Layer 5 of a small transformer language model trained on English Wikipedia (8 layers, counted from 0, width 128).
A neuron's activation on a vector x is ReLU(weights . x + bias), where the dot is the dot product.

Input weights of the MLP neurons that the questions are about. A number n stands for n times 0.0023.
n4 (bias -0.045): -11 -1 22 22 -6 13 -30 -31 33 24 21 25 -15 46 17 -28 -13 -20 -31 36 34 -3 8 21 3 23 38 11 5 -11 -6 -43 3 -26 -50 -2 8 27 29 20 4 26 5 -29 -13 12 14 4 13 -19 19 12 9 8 4 -40 -11 20 -9 -50 -5 -51 -17 10 -7 1 3 3 0 42 3 -23 36 33 46 31 -8 12 9 13 -8 23 36 15 2 21 11 8 -41 9 -8 -6 -5 51 50 16 43 -15 12 -20 -3 16 -2 45 -6 -19 25 25 -7 12 -23 14 6 14 -39 -14 -1 -15 16 11 -1 -1 -27 6 -3 -30 -15 -5
n5 (bias -0.035): -25 -24 6 27 -12 30 -16 12 -34 -36 -8 6 -19 46 8 -15 40 -8 4 -3 47 -25 -29 26 7 2 -7 -16 -12 12 -34 48 35 38 33 38 2 5 -4 -1 -7 1 5 4 -2 -9 18 41 27 36 -20 37 19 34 19 15 17 -14 13 -2 -30 33 -12 38 -30 0 2 -19 -48 -6 31 -67 43 22 -20 31 -26 -5 -71 -7 -2 3 14 -35 19 0 43 -35 -9 -10 -34 6 -18 -6 5 -16 -11 -6 -28 13 27 -1 -1 14 29 -8 67 -11 13 -13 17 -20 15 30 -20 -27 -38 -12 -9 -9 16 -41 -10 29 13 -34 2 5
n32 (bias -0.032): 12 2 -28 44 13 -15 10 45 -13 12 28 32 -44 -17 29 -50 -3 51 15 42 12 -6 19 -17 -22 -16 -2 19 -1 19 -3 -49 4 13 37 -23 41 -11 17 -39 39 14 -36 -54 11 14 -37 12 18 -2 -13 1 -7 -7 55 33 31 4 24 2 22 -8 3 -11 26 -33 -27 -43 52 19 -33 -4 -34 17 -26 -17 7 -60 28 6 -14 4 4 17 38 -29 -1 -17 13 -24 -6 -12 5 -1 -73 4 19 62 6 -1 41 37 -24 -47 -4 24 -57 27 9 -36 19 -5 11 32 -6 21 -39 -3 -66 -36 -22 30 -55 48 54 -47 16 44
n140 (bias -0.031): -19 -20 28 -31 -21 48 -43 22 27 -37 -23 -65 9 2 -3 36 -32 -4 -8 -18 -37 -1 -53 23 17 -2 -3 -3 29 20 -7 -15 -30 3 -9 -19 14 -27 15 -11 20 -44 34 -11 -31 28 11 29 -1 2 -17 34 -53 37 -39 -26 12 12 16 -21 20 -31 -13 -40 -2 35 -14 -6 -15 16 12 -28 30 -16 22 30 -31 31 13 8 16 -45 15 -31 -1 -19 37 30 -10 -7 -22 -10 17 41 15 -55 -7 -4 37 10 1 11 -5 -2 -21 10 23 18 -7 -7 26 46 7 17 35 -44 -23 -46 -14 -2 -14 16 38 -2 -28 -30 -61 -1
n200 (bias -0.029): 29 -5 4 50 -25 -2 -6 38 -9 -32 17 0 28 -25 -29 18 -9 -30 56 8 35 21 27 10 -1 5 48 -6 29 -12 47 -57 3 -13 1 5 -4 -26 24 -4 40 -30 34 -23 -14 -18 10 -8 -9 15 39 56 1 -9 -2 -14 -10 -7 -11 -5 -10 -8 -22 -18 31 19 25 -6 -7 -37 45 -62 1 -13 -35 -27 -45 28 -39 -17 -18 16 -24 5 -13 -16 -13 -25 -9 29 -8 11 -17 44 26 2 34 -2 20 7 -12 -33 -14 34 66 23 1 -3 1 -32 0 16 8 -18 -13 -32 18 -14 -7 16 15 23 2 -10 36 -16 -6 -8
n220 (bias -0.053): -9 -10 -18 22 19 10 -30 -35 -18 30 26 -26 7 18 -18 -12 -15 -23 -36 -55 19 -12 -3 -50 -11 -48 1 -4 2 -10 -19 17 16 -14 25 31 22 -3 35 -29 48 -37 29 -9 -24 5 4 1 -21 2 -33 5 16 32 -26 6 19 -55 36 6 -54 -2 56 6 -12 -31 42 -44 0 -2 35 -13 11 28 -23 6 -18 -14 -7 -6 70 2 8 -47 -14 7 -18 35 8 -30 -1 25 25 -11 -22 26 25 15 1 -4 14 -58 57 28 -5 -19 -10 5 2 -24 -32 17 13 -39 -4 -23 6 13 12 -1 -15 -8 24 17 7 26 -36 -36
n264 (bias -0.065): -50 14 35 -3 -27 -10 16 -26 -11 -12 -33 16 -51 -57 -6 -22 7 2 -14 -14 15 -12 -4 -13 -29 10 1 -11 -24 -35 -65 -2 23 6 -50 -25 10 27 -4 15 5 17 -8 -24 12 -22 -32 -3 -43 -40 -5 -36 28 34 20 -16 -14 -14 -13 -16 -34 2 52 -54 -31 28 -29 -3 54 4 45 -1 -36 -13 15 -24 -34 -58 -27 -44 -86 13 -26 11 -2 -20 34 -28 -11 -3 -4 -51 -16 -39 19 -35 -15 17 1 9 28 -18 -36 -35 9 14 44 -2 35 -17 -49 -57 -51 40 -22 49 -11 -3 -41 -30 -52 -57 9 -17 3 -93 21 -7
n309 (bias -0.041): -25 3 7 -33 -21 22 44 22 17 14 11 -1 15 -11 -6 -20 -17 -38 0 -28 53 1 -5 8 7 -21 29 -11 4 8 -8 -23 -14 -21 -25 -22 21 -53 23 -14 16 -1 44 10 -26 50 15 -5 -23 11 25 48 -9 -14 -16 -26 10 -7 26 28 -35 48 15 13 -18 6 12 -1 29 -15 25 -54 13 -42 58 23 -24 12 15 1 6 0 -14 -16 -3 -9 19 20 8 5 6 5 -20 -23 13 -22 7 25 32 4 -3 1 46 35 -29 42 -40 -2 -9 -28 25 37 34 -7 -22 14 -16 6 15 -34 -28 6 -54 11 6 -28 -18 9
n454 (bias -0.035): -52 3 9 13 14 46 9 -54 -10 15 -2 -31 24 -6 22 -71 36 -11 33 -4 -33 -15 -37 -8 -71 -23 4 -12 13 -2 -31 43 -13 12 18 10 -2 12 -13 13 37 20 38 -48 51 20 28 10 -1 12 -23 -16 3 19 7 4 22 -31 -30 0 11 11 45 14 -29 -14 -15 13 28 -8 27 13 21 -6 22 -36 8 -64 39 -17 23 13 -4 13 -1 26 38 36 22 -34 30 -10 3 -49 -36 23 1 -6 -67 18 33 35 7 -2 14 -43 23 -23 -24 -5 32 18 -18 2 -18 26 17 20 -38 7 32 -18 10 10 -14 -1 35 -25
n485 (bias -0.046): -12 7 18 26 -11 -16 -18 -8 -51 18 -6 -20 -6 -7 -8 2 32 22 53 13 -10 -28 -12 -2 22 -17 -32 38 -10 21 22 -39 19 6 -67 30 -7 36 19 2 40 6 43 -18 -42 4 -30 -47 6 20 1 -5 25 -62 -15 -9 -47 58 23 -60 24 33 15 -3 15 2 -10 -22 -22 -50 -23 23 54 -18 -24 -15 41 -8 -54 -12 -42 33 4 13 23 14 7 -9 42 -10 -9 15 0 1 6 -6 13 -9 -54 9 -12 40 -7 -33 -68 -2 34 -36 -2 -34 -4 12 -16 -7 12 18 15 -7 2 -12 -18 67 -22 11 17 -43 48 12
n524 (bias -0.051): 39 -39 -9 4 -45 5 7 13 -27 2 9 31 25 -35 -34 3 32 7 38 59 19 57 -15 13 -6 -14 -23 7 -65 -16 0 -38 50 -11 13 -42 -32 -1 15 14 40 44 6 16 -26 17 9 23 -25 32 13 31 3 -6 -8 -28 17 -29 42 -5 -31 7 -15 -37 18 25 5 -5 15 27 -2 65 49 3 60 0 1 -6 1 -11 -11 13 -27 -3 -23 64 2 51 -11 35 -44 -8 5 -4 10 5 68 -4 -13 11 12 1 24 6 -71 20 52 -8 21 -27 19 13 -16 22 -15 24 4 21 7 6 -20 9 5 -22 40 -33 11 -57
n591 (bias -0.045): 38 -50 -3 22 -18 -20 7 -13 -25 5 14 -31 -22 61 -14 -50 23 18 32 -32 11 -2 -1 -22 35 28 -5 -23 -48 -24 13 17 -60 3 23 -10 -18 -3 24 -31 0 15 -27 -3 30 26 -20 6 -21 -8 -15 18 -26 -49 12 11 13 -7 21 5 -68 -36 59 2 -47 13 -1 43 29 -3 -17 -3 32 5 -14 -36 7 20 17 7 41 -28 3 -50 9 18 8 13 12 11 10 2 7 -20 30 -48 4 21 21 -32 19 53 -1 48 9 11 16 20 -5 -1 -17 18 24 23 17 -8 12 -23 -9 -15 -10 -2 10 13 29 6 23 29
n598 (bias -0.065): 25 -32 4 31 9 27 17 0 26 -1 6 -16 3 -4 -30 -20 -12 -30 12 21 34 70 27 -38 25 39 24 -6 -33 -13 18 -55 4 -5 4 -43 16 -22 -50 9 15 -11 -11 -41 11 -37 24 43 17 -40 39 25 19 27 -21 -14 -16 27 -11 1 29 -32 -35 39 14 -24 -31 18 -55 -77 -7 3 38 -64 40 8 29 24 29 -47 41 20 24 14 -2 18 10 4 -9 36 23 -21 -74 -42 -37 -16 4 -35 31 12 34 -54 -3 -10 -24 38 4 46 24 29 12 8 -20 3 -14 13 13 -18 15 -32 -2 -27 -30 0 38 -7 -8 -23
n599 (bias -0.034): 56 -40 56 -6 15 5 20 46 -17 -17 -34 -16 5 16 18 -38 5 -36 -40 22 -2 -55 -1 -9 27 35 8 24 16 60 -20 -2 16 -30 11 41 -9 19 2 5 -8 7 60 -39 0 -29 -1 25 -20 -18 -2 2 -12 19 -24 19 24 -27 42 51 8 22 38 -13 -25 17 -25 -1 -39 -33 -52 -15 -15 -56 -20 -31 5 -34 26 -6 -16 22 3 5 -4 39 41 -31 -25 10 15 -20 -19 -30 28 -33 21 53 -30 46 61 -24 21 -25 -10 -26 81 1 22 54 18 9 -59 5 9 5 -34 54 3 -42 18 4 11 -11 -28 4 23 -31
n636 (bias -0.025): -8 -20 -5 15 16 -15 18 0 -6 -29 19 -8 0 -44 -4 -35 36 -35 35 -16 1 -14 -16 6 -15 8 32 -10 28 5 25 15 38 -19 6 -4 17 -29 19 -46 -2 53 5 8 25 10 -42 24 -24 10 -20 -10 -9 31 -18 13 -12 -11 21 26 17 38 23 -43 -14 -32 -25 -3 -10 3 -25 32 -1 -54 -29 -22 4 4 -36 -11 -5 -20 6 -15 -32 25 13 24 -40 18 6 -8 -43 -7 -3 11 35 -2 22 30 -19 -2 -10 9 33 -34 -17 38 39 14 -37 8 12 -20 0 22 -12 -17 23 2 28 8 -15 14 -1 -37 29 37
n662 (bias -0.062): -16 -10 26 8 10 40 -9 -10 -37 3 43 56 31 -50 60 -14 0 -10 -15 -10 -33 -3 -20 -32 -31 -37 30 17 -16 -52 -34 -14 -35 9 -25 26 4 24 3 -3 -1 5 -9 -16 30 -8 -46 2 -41 -7 -4 -8 59 -15 -2 -3 -9 -10 9 -2 -19 44 -15 25 27 -31 -33 -38 28 21 35 -6 28 -32 3 -22 -18 -46 19 -14 -32 -6 19 -18 10 27 5 -42 12 -24 30 -1 -1 13 -59 -24 -40 17 44 -5 2 -10 -39 -15 15 13 -18 20 -9 -41 -35 40 -36 45 17 28 6 31 0 -53 57 -2 16 -7 28 -18 26 29
n675 (bias -0.055): -2 -14 45 -17 -19 10 -9 -25 -25 -5 -4 -42 26 59 31 -38 -84 -32 -18 -38 70 3 -4 29 23 -20 19 2 11 -11 40 -18 -31 12 5 -3 30 -14 2 2 63 2 5 43 38 16 36 18 20 -21 -13 10 -13 47 31 3 12 13 8 -36 30 3 0 16 -18 26 5 -20 -3 17 -8 -39 24 -16 -15 -14 -10 10 -40 11 -21 -71 3 -31 4 -3 -55 32 19 -10 39 1 -50 -24 -10 17 26 53 25 -2 -5 -61 9 -9 29 -39 -59 -37 -41 -47 6 31 11 39 -4 -22 -28 10 5 -19 4 -5 -3 -2 -14 -69 1 13
n737 (bias -0.069): 11 17 7 31 -48 59 14 0 -50 56 58 17 -47 -23 47 -50 -19 -2 37 82 10 0 -31 13 12 3 12 0 8 34 -50 -23 19 -42 -47 -1 21 -70 26 -3 25 27 12 20 37 23 40 3 -33 4 -56 12 80 -65 -3 -2 -10 88 -15 7 -34 -22 8 -7 -28 10 -51 29 11 -25 23 -19 -6 42 40 8 -4 -31 -7 -1 24 31 14 -17 28 -24 -11 29 -16 -23 -41 -38 -33 -41 6 -27 -40 81 24 -2 69 0 12 -2 -25 -84 56 -41 25 -15 -73 -2 54 -6 30 0 -13 22 21 -6 18 59 61 37 1 4 5 28
n832 (bias -0.043): -1 -42 -19 28 -42 10 21 37 -33 1 -29 41 -24 3 -50 49 31 -17 4 68 -23 -10 19 -69 13 18 -15 -49 -17 28 -10 34 -45 0 -1 -6 -18 31 33 -1 9 -26 11 31 39 24 -4 6 -19 19 -20 6 -35 -9 -16 3 0 9 2 -17 18 -9 44 41 58 -57 59 6 -29 -3 8 25 -9 -39 26 -2 -5 11 -16 -41 24 -34 7 4 -62 42 -16 -9 10 39 -48 -27 41 27 -62 -6 -14 7 -12 -20 -8 14 14 26 -21 -14 -5 78 8 5 31 -26 -14 -43 13 -16 -3 -28 -30 -15 7 20 -26 35 -10 5 -50 -27
n861 (bias -0.035): 50 39 16 18 10 -41 -11 10 -14 -56 -60 3 23 36 -2 13 -43 19 64 -8 50 8 -34 -15 -27 -16 0 21 -35 27 -20 -55 -28 42 -39 19 2 12 10 -7 19 -57 -20 -20 -48 -2 33 11 -30 22 18 21 7 -20 31 -3 32 54 -4 -12 -17 -15 -24 1 -1 -40 61 36 4 -9 8 -49 36 33 -14 -9 -25 -4 -13 -8 7 -33 9 -15 -11 -27 1 11 -15 -22 11 31 35 48 -13 -18 25 -44 -9 19 -2 -22 29 -20 12 18 -9 -46 47 -21 -12 -50 -6 31 -2 -4 -51 22 -46 -14 -6 42 -25 2 37 3 21 -8
n904 (bias -0.033): -14 -1 25 1 -10 -6 12 -5 -60 -14 -18 -28 -35 -1 -27 -9 30 14 76 -18 6 13 -4 -3 -4 -6 -4 15 26 -44 15 1 16 6 -6 46 -2 -10 -1 -16 12 1 1 -21 26 15 -1 5 -13 25 10 9 -7 -9 -1 -19 16 23 7 9 4 43 -67 34 -9 -6 -25 22 19 -14 -19 -21 8 -10 55 0 24 -37 25 5 -16 -30 18 -41 -22 -31 11 5 -14 -21 32 -16 49 -4 24 -29 6 23 14 4 -33 24 23 4 53 -19 1 -5 2 -5 30 49 18 10 10 39 -10 -5 2 -4 -13 -13 18 39 9 -1 62 -11
n970 (bias -0.033): -53 -33 -13 -14 13 21 21 2 -24 17 -5 -25 33 -48 30 72 10 57 -34 19 29 -13 28 -40 -17 -7 -9 -10 -11 13 -42 -6 -42 9 9 -45 6 -10 1 -35 19 -1 -49 -29 23 29 -48 70 17 -20 -15 1 -7 43 -87 18 -47 -48 12 10 -12 -1 8 -37 30 17 2 -33 60 -4 -2 -15 29 24 -23 -19 -13 -25 -51 -45 -45 -4 5 -21 -27 1 32 -21 -24 -32 -10 19 61 12 39 6 -19 54 26 13 16 16 -6 35 -1 -32 10 57 23 18 5 -5 -25 27 15 13 -34 -31 28 -42 -23 17 44 -8 -13 37 32 -55
n989 (bias -0.041): -1 35 2 -12 14 40 22 -37 -10 11 2 -60 26 12 -14 -30 -16 6 24 39 -3 33 6 8 27 7 46 -47 -25 26 -1 37 1 24 -43 57 -25 29 -31 -44 -5 -14 7 17 -6 16 42 48 -23 26 11 -38 45 -25 -12 -6 33 5 45 -11 -16 -36 11 -26 20 32 -41 -6 -6 -48 3 11 8 -12 5 41 15 13 -36 4 -20 -26 25 5 -16 -16 5 6 -5 -14 -12 53 12 47 -4 -45 6 59 11 10 1 31 -31 0 19 48 9 -55 9 5 -3 -2 11 5 -9 -33 -24 12 -39 -6 -38 16 -6 -6 -28 -40 29 -19

Each question shows a token from some text and the vector x that enters the MLP there. A number n stands for n times 0.06.

",": -13 11 -33 -4 -5 4 -17 -30 21 -21 6 12 13 -3 4 15 -4 -17 6 18 -2 1 0 13 12 -17 -20 30 4 4 32 -13 -11 9 6 -22 -7 12 3 8 -35 6 -4 10 -17 -15 -17 -24 33 1 19 -16 -3 21 11 -5 7 14 -26 23 16 12 2 -16 5 9 42 -22 3 16 16 -8 -7 -1 8 -11 -27 12 37 41 -36 -7 -8 -12 2 -10 -14 -18 -3 9 12 13 -8 10 17 -24 -16 5 -3 -3 -7 2 6 6 9 -5 14 -5 -15 21 -5 -6 4 -19 0 -19 -3 3 21 2 -4 9 -6 -23 6 -1 2 -20
Which three neurons fire most, strongest first? n200, n4, n140

"er": 0 24 -31 -31 23 -9 -16 -4 -10 -16 -14 -12 -14 -2 1 14 -7 -26 -4 7 -19 -10 -17 5 -9 5 -14 27 -2 -6 21 -25 -19 -7 -4 2 -12 12 9 33 -17 8 -9 7 2 -13 1 -27 24 11 7 -37 3 22 5 23 17 -6 -41 25 -2 5 16 -10 1 7 -12 5 -6 16 22 18 -9 -6 -18 15 -18 -3 25 31 -1 15 23 6 5 9 -10 -7 0 -6 11 28 7 0 16 -2 -16 -19 -3 -11 24 16 1 10 10 -16 11 -10 -10 25 5 -7 -11 21 8 -15 2 -10 15 -15 4 18 12 -12 -3 1 -4 -40
Which two neurons fire most, strongest first? n599, n454

" w": -13 13 -34 -50 13 20 -1 -26 5 -2 1 19 2 15 -5 15 11 -18 -18 13 12 6 -2 19 10 12 -13 -3 17 -6 0 15 10 -26 9 8 4 2 -39 6 -35 -3 2 4 -10 -2 18 -42 17 19 -2 -26 0 12 8 33 -12 -26 -44 14 -8 12 3 11 5 -15 12 -15 16 -4 21 9 6 -1 -7 18 12 21 -8 37 -27 18 0 16 8 -14 -13 -3 10 4 16 5 2 -6 -12 3 3 -9 -24 19 -4 -9 5 7 -13 -7 -4 2 10 -8 12 -15 3 -32 20 13 -8 -14 -10 -9 8 -7 -23 -15 -4 12 -17 4
Which of these neurons fires most? n5

" h": -17 17 -28 -40 18 3 0 -16 -18 -13 -7 8 -11 13 9 3 20 -9 -19 -6 1 -3 -10 25 -2 2 -45 8 15 2 16 7 22 -25 13 8 13 16 -12 0 -48 -6 3 4 -4 -11 22 -7 19 29 -16 -26 10 12 1 30 -40 -26 -12 12 17 16 -6 -3 1 -2 10 -4 -7 -1 23 6 8 3 -8 16 -1 7 6 23 -23 24 7 -2 -1 -28 -15 -8 -7 9 12 5 -4 2 -22 -8 0 1 2 1 -23 8 -17 0 -11 4 1 -1 11 3 26 -12 15 -18 30 3 -7 -12 11 17 2 -7 -22 -20 1 12 -8 17
Which neuron fires most, and how strongly? n5, at about 0.56

"ound": -3 28 -18 -12 -6 -18 -4 -15 12 8 18 9 -7 -25 -27 0 -25 -4 3 3 7 18 3 15 8 3 -22 3 -16 3 20 -10 12 16 -8 -11 34 -3 10 42 -22 -18 -4 13 18 -14 4 -20 5 24 11 -5 16 -7 17 8 27 4 -52 17 -19 3 14 10 26 14 15 -10 -6 -4 -1 -6 -9 24 -2 -2 -22 0 2 9 -5 16 -34 0 34 1 -16 -26 -7 19 5 6 6 -7 7 -24 -1 6 -4 6 8 -5 -26 7 -5 -20 -9 11 -7 2 -6 -1 -8 -34 11 -19 -10 15 20 6 1 -13 -4 -6 24 -19 19 -14
Which neuron fires most, and how strongly? n200, at about 0.85

" Pro": -13 30 -30 -29 4 -4 19 -7 5 3 12 5 2 -23 14 4 -5 0 -5 -33 8 1 -7 16 21 -1 -13 28 30 31 10 4 19 0 -1 0 15 -16 -45 5 -38 -23 -22 12 -4 -1 -12 -7 20 35 16 -3 11 3 -3 23 23 5 -51 2 -12 11 22 -10 10 9 31 -3 -13 8 0 -1 -3 10 3 21 -11 5 28 23 -10 -20 -14 5 14 -6 -5 -4 -26 7 19 5 16 -6 -7 16 2 -8 -13 -3 6 1 9 -1 -27 2 -16 0 -11 -8 -6 -7 -4 6 -13 -5 6 0 13 2 -4 -33 -14 -35 9 -10 -1 -8
Which of these neurons fires most? n309

"ong": 5 28 -17 -18 24 -22 0 -21 0 -29 9 10 -20 -12 -23 -17 -6 -25 -21 -9 16 2 7 -17 33 13 8 14 -5 11 12 2 -8 18 10 -3 11 -2 19 23 -37 -17 -19 15 -6 -14 -1 -5 19 26 -1 -18 9 -3 18 31 21 -9 -3 17 -4 1 -5 21 -7 8 5 20 -12 13 9 -9 -6 -13 -1 -14 8 -3 54 40 -2 1 2 19 15 -4 5 -19 -5 32 7 20 -2 -5 -6 1 -11 6 -13 -3 15 14 -7 0 -7 -14 4 0 6 -1 -10 14 -22 -17 2 -9 16 -3 -6 -27 2 -8 9 -20 -3 0 15 -33
Which neuron fires most, and how strongly? n599, at about 1

"ides": -2 -8 -30 -15 14 5 4 -2 -31 -6 8 4 2 -6 -5 14 -6 -8 -1 35 2 26 16 -4 24 -18 -26 -3 -14 33 2 7 4 5 6 -13 0 18 -9 25 -12 -11 -13 12 -11 -20 6 -5 42 8 6 -19 -3 17 11 -4 25 2 -25 16 7 -1 20 -2 18 14 34 -14 7 16 -8 5 -5 -7 4 2 -9 5 32 4 -24 -7 8 -2 -3 -22 -11 2 19 -11 17 27 -12 13 -2 -14 -2 12 -16 -16 2 14 -8 13 -19 -13 -26 -5 -13 13 18 -23 -20 2 10 -11 -22 -11 -7 17 -13 -6 -1 -18 3 7 -24 -11
Which of these neurons fires most? n832

"9": 8 -1 -59 -10 12 -27 -8 -2 20 -7 14 2 -3 6 -19 4 -4 -4 -25 10 7 3 0 -6 6 -15 -15 10 1 39 -6 -4 1 15 18 -3 -10 19 5 19 -45 -15 -28 15 -8 -21 -11 -49 45 -16 0 -14 13 -14 19 16 12 0 5 -8 5 24 19 15 7 28 8 -24 -7 6 -11 -2 7 15 0 15 -7 -5 29 -2 -21 3 -3 3 -16 1 15 0 -7 -3 -5 6 8 2 -7 -17 26 12 11 -25 -6 3 0 -1 -12 -8 -34 13 8 -3 -3 16 2 1 0 -5 16 0 21 -8 -10 3 -1 -12 -12 -6 25 -29
Which of these neurons fires most? n32

" |": -6 -8 -40 -5 27 -18 -12 2 0 -27 14 11 7 11 3 17 3 -23 9 11 14 7 -10 18 13 0 -37 -6 -7 20 35 -2 1 -4 4 2 4 -4 6 -6 -1 2 -15 19 -27 -13 2 -27 13 -3 -1 -7 9 -2 12 -26 12 -5 -7 4 -7 17 -7 -4 -2 17 8 -27 4 -1 2 -15 -18 -3 32 -2 -13 -26 30 3 0 19 7 30 8 4 -11 1 8 0 44 12 -1 4 -8 -10 -16 -9 0 -8 0 -19 -16 10 -17 -6 -12 2 -10 4 26 -1 -24 10 33 0 -4 -16 41 0 -14 10 6 -13 7 -20 -7 2
Which two neurons fire most, strongest first? n309, n524

"ect": -8 -3 1 -11 16 -28 -12 -12 -4 -10 18 22 -17 -5 9 18 -2 -11 -16 21 5 24 12 11 23 -5 -18 -9 -6 7 17 -11 35 0 6 -16 15 -3 -2 19 -28 -3 -20 13 9 -29 0 -38 -3 23 -1 -15 18 -2 1 2 18 -14 -28 19 3 7 -3 16 36 8 10 -11 -4 -5 3 30 -2 25 0 0 -21 5 -15 4 -12 16 -7 5 22 -6 2 -10 25 18 4 17 9 -6 -23 -20 7 1 1 1 -20 -11 -17 -12 -12 8 -16 6 1 5 2 -15 -11 -33 6 -2 -23 9 -3 24 -6 -20 -6 -8 32 -11 3 1
Which neuron fires most, and how strongly? n32, at about 0.5

".": -18 -9 -49 3 19 -26 -22 -25 22 -2 11 -1 3 2 15 28 22 -11 -7 -17 -5 6 -42 5 -20 13 8 15 -7 -6 29 16 7 -19 0 14 10 20 -19 2 -13 8 -9 31 -16 6 4 -24 14 30 6 -18 8 11 -3 9 1 -5 -6 13 7 7 -2 -16 -8 4 24 -7 12 11 15 4 -27 -20 4 6 -11 11 36 11 -40 -10 -24 11 8 12 -2 3 -25 27 -2 -9 1 -12 8 -11 -2 2 -10 -14 5 8 -1 8 10 -16 -8 21 5 7 5 10 -2 -12 4 -3 29 -11 4 -7 -15 14 -9 -29 -9 -7 -5 14
Which of these neurons fires most? n636

"eg": -19 12 -20 -57 14 9 0 -14 -3 -5 -12 3 5 -9 3 1 3 -8 -14 -14 0 7 -12 2 31 14 -16 0 -12 18 -18 3 -5 9 8 11 29 -7 1 -5 -61 -25 -28 9 1 -9 12 -12 27 -1 3 -16 28 7 3 20 35 -8 -23 13 -3 21 -7 6 6 22 -5 3 -23 8 -21 11 4 -6 -18 -9 -4 13 26 28 -23 1 10 -19 3 8 5 3 -1 15 15 1 6 -1 19 -5 -4 2 15 -28 10 0 -14 25 -8 9 -11 -7 3 28 36 -6 2 -23 -4 -9 -11 -18 11 8 -9 -10 18 -18 -5 -4 5 4
Which three neurons fire most, strongest first? n989, n140, n599

"id": 8 7 -29 -16 6 -5 -24 -9 -10 -10 7 -4 1 13 4 -9 -7 -36 -1 -2 -18 13 -2 4 13 9 15 6 -14 2 -4 9 0 4 7 -21 14 11 -1 15 -49 -11 -32 -12 16 2 -2 -11 22 7 3 -41 22 26 -3 35 -18 8 -5 3 5 -8 -19 12 21 14 14 -3 -16 14 -13 30 -14 23 6 -10 5 -1 14 28 -11 1 -2 -15 7 -14 2 -2 11 17 8 4 2 -2 -3 -22 -5 16 -5 -16 6 4 -19 12 4 4 -34 1 -18 8 5 -6 -5 -22 21 -29 20 -5 -24 25 0 3 23 3 3 23 7 0
Which of these neurons fires most? n989

"i": -1 -1 -25 -43 23 -15 11 16 -10 -23 -4 -6 -18 -17 -4 3 10 -5 1 14 -7 6 -4 -7 26 3 -12 6 3 23 10 -1 -7 2 0 7 10 13 14 26 -14 2 -40 22 -10 -20 -5 -23 5 -1 -9 -22 19 14 2 25 14 6 0 0 7 -7 13 -3 7 12 17 4 0 18 -15 18 -4 -2 8 1 1 23 9 -1 -7 -12 12 -8 15 -19 1 -11 16 -2 13 34 -14 18 -9 2 -25 6 -5 -14 20 7 -8 17 -19 4 -12 -17 -28 -2 15 9 -14 6 20 -2 -10 -16 9 17 -21 10 -5 -26 15 29 -33 -25
Which neuron fires most, and how strongly? n832, at about 0.43

"5": 4 4 -57 -9 -13 -15 -28 6 20 6 -1 -7 -8 3 1 12 -8 -20 -13 13 3 2 -15 -14 24 -10 -17 16 -3 20 10 -2 4 -22 -1 -12 -9 2 -11 -2 -31 11 -9 33 -31 -8 -13 -37 28 5 19 -18 5 8 13 6 -1 -20 -12 -3 8 14 25 2 13 26 22 -27 6 8 8 -20 3 14 6 10 -8 -5 21 4 -29 11 -4 -3 2 8 -13 11 -12 4 18 -15 12 14 -9 -25 22 -2 3 -14 -1 -4 8 20 -6 1 -32 0 14 16 13 2 1 6 5 6 23 -3 25 5 -21 16 14 -17 -15 -25 12 -16
Which three neurons fire most, strongest first? n524, n4, n309

" Total": 9 0 -49 -34 14 -18 16 5 -2 -13 11 6 1 -13 1 5 4 -12 2 12 9 11 -4 13 8 10 -15 2 -5 12 23 22 -2 9 4 -19 -7 -5 -3 -3 -28 -6 -13 23 -6 -23 -14 -34 4 19 28 -5 4 1 8 1 17 -11 -33 11 -19 9 -7 14 -2 -4 -2 -18 8 -6 -9 -13 -21 -9 23 10 6 -12 31 29 7 4 11 17 -12 -11 -11 4 -15 -2 48 -9 -2 -3 -3 -26 20 7 -4 -18 -2 -7 -16 -1 2 19 -26 -8 -6 8 22 18 -9 2 24 -16 -5 -12 38 -15 -23 25 4 -23 17 -18 12 4
Which three neurons fire most, strongest first? n309, n904, n32

" ": 7 -30 -48 -23 20 -32 2 -2 -2 -20 18 15 -11 -11 -4 20 17 -10 14 12 5 1 1 22 13 9 -33 6 9 26 21 7 16 7 21 11 -13 9 -9 8 -9 9 -21 4 -16 -12 -25 -17 7 7 16 -8 11 8 28 -13 21 -7 -6 -1 1 4 1 11 1 2 4 -30 12 5 4 -8 -13 -11 28 4 -10 -21 37 -7 9 8 -2 11 12 -13 -3 -6 1 8 39 1 1 -21 -13 -3 -13 -5 0 -17 -8 -18 -28 1 -10 1 -26 5 -5 -6 21 2 -2 2 20 -3 2 4 33 -14 -16 10 -5 -11 2 -22 -8 -7
Which of these neurons fires most? n32

"iber": -27 -5 -13 -17 17 -38 -30 2 -6 10 5 9 -2 -5 11 10 2 7 -12 -10 -6 24 -17 -4 -2 -1 -35 -7 11 4 18 16 10 1 -6 -20 5 1 -25 16 -31 -2 -21 10 2 -13 -1 -20 15 37 -6 -3 5 9 1 -19 40 -1 -29 4 6 48 7 8 13 2 5 -12 2 -5 15 -13 7 -7 14 3 -14 -10 22 22 -28 -9 -1 9 17 7 6 -14 -11 26 9 -16 34 -6 29 -13 -8 -10 -14 -8 11 9 -6 7 1 -8 -11 -29 -6 18 10 17 2 5 2 19 7 -7 12 0 -25 -16 -10 -15 23 -20 21 2
Which three neurons fire most, strongest first? n904, n264, n5

" the": -2 22 -20 -23 -3 -10 13 -29 17 -37 -3 5 0 0 22 -3 -2 -11 -1 17 -16 -7 -9 15 23 -26 -12 13 7 4 11 -9 -3 -10 12 -14 14 1 -20 16 -52 -21 1 15 -6 -5 19 -32 52 13 -7 -11 13 3 -11 10 28 -2 -28 13 -11 10 2 16 6 12 42 -1 -10 9 7 -2 6 22 -1 -7 -22 -1 5 35 -19 1 24 -8 2 -13 -3 5 -1 26 28 -14 15 -11 1 -3 -2 2 -4 -6 -8 -1 -8 -5 7 12 7 4 1 -10 10 -26 7 -10 13 -14 -1 -19 0 -16 -8 -13 15 -16 13 -10 4 -16
Which two neurons fire most, strongest first? n861, n5

"ay": 5 13 -36 -19 -5 -34 -15 -17 12 -18 -22 -14 9 -6 -4 18 -6 -16 -14 0 -24 13 -6 -8 -16 4 -26 8 5 -22 -3 0 2 -12 5 -14 2 18 22 48 -17 15 0 15 -13 9 2 -29 14 9 9 -31 -1 18 13 -20 13 -2 -51 4 17 -3 17 11 5 15 5 7 -7 12 20 -6 2 2 -16 17 -22 11 43 25 -5 -14 -23 32 43 3 -3 -2 8 16 11 13 10 -6 5 -10 -10 -8 10 -4 3 6 0 5 -10 -23 1 4 -20 -2 5 6 2 -6 -3 -21 9 19 -10 -2 10 -5 19 -13 21 3 12 -27
Which neuron fires most, and how strongly? n454, at about 0.36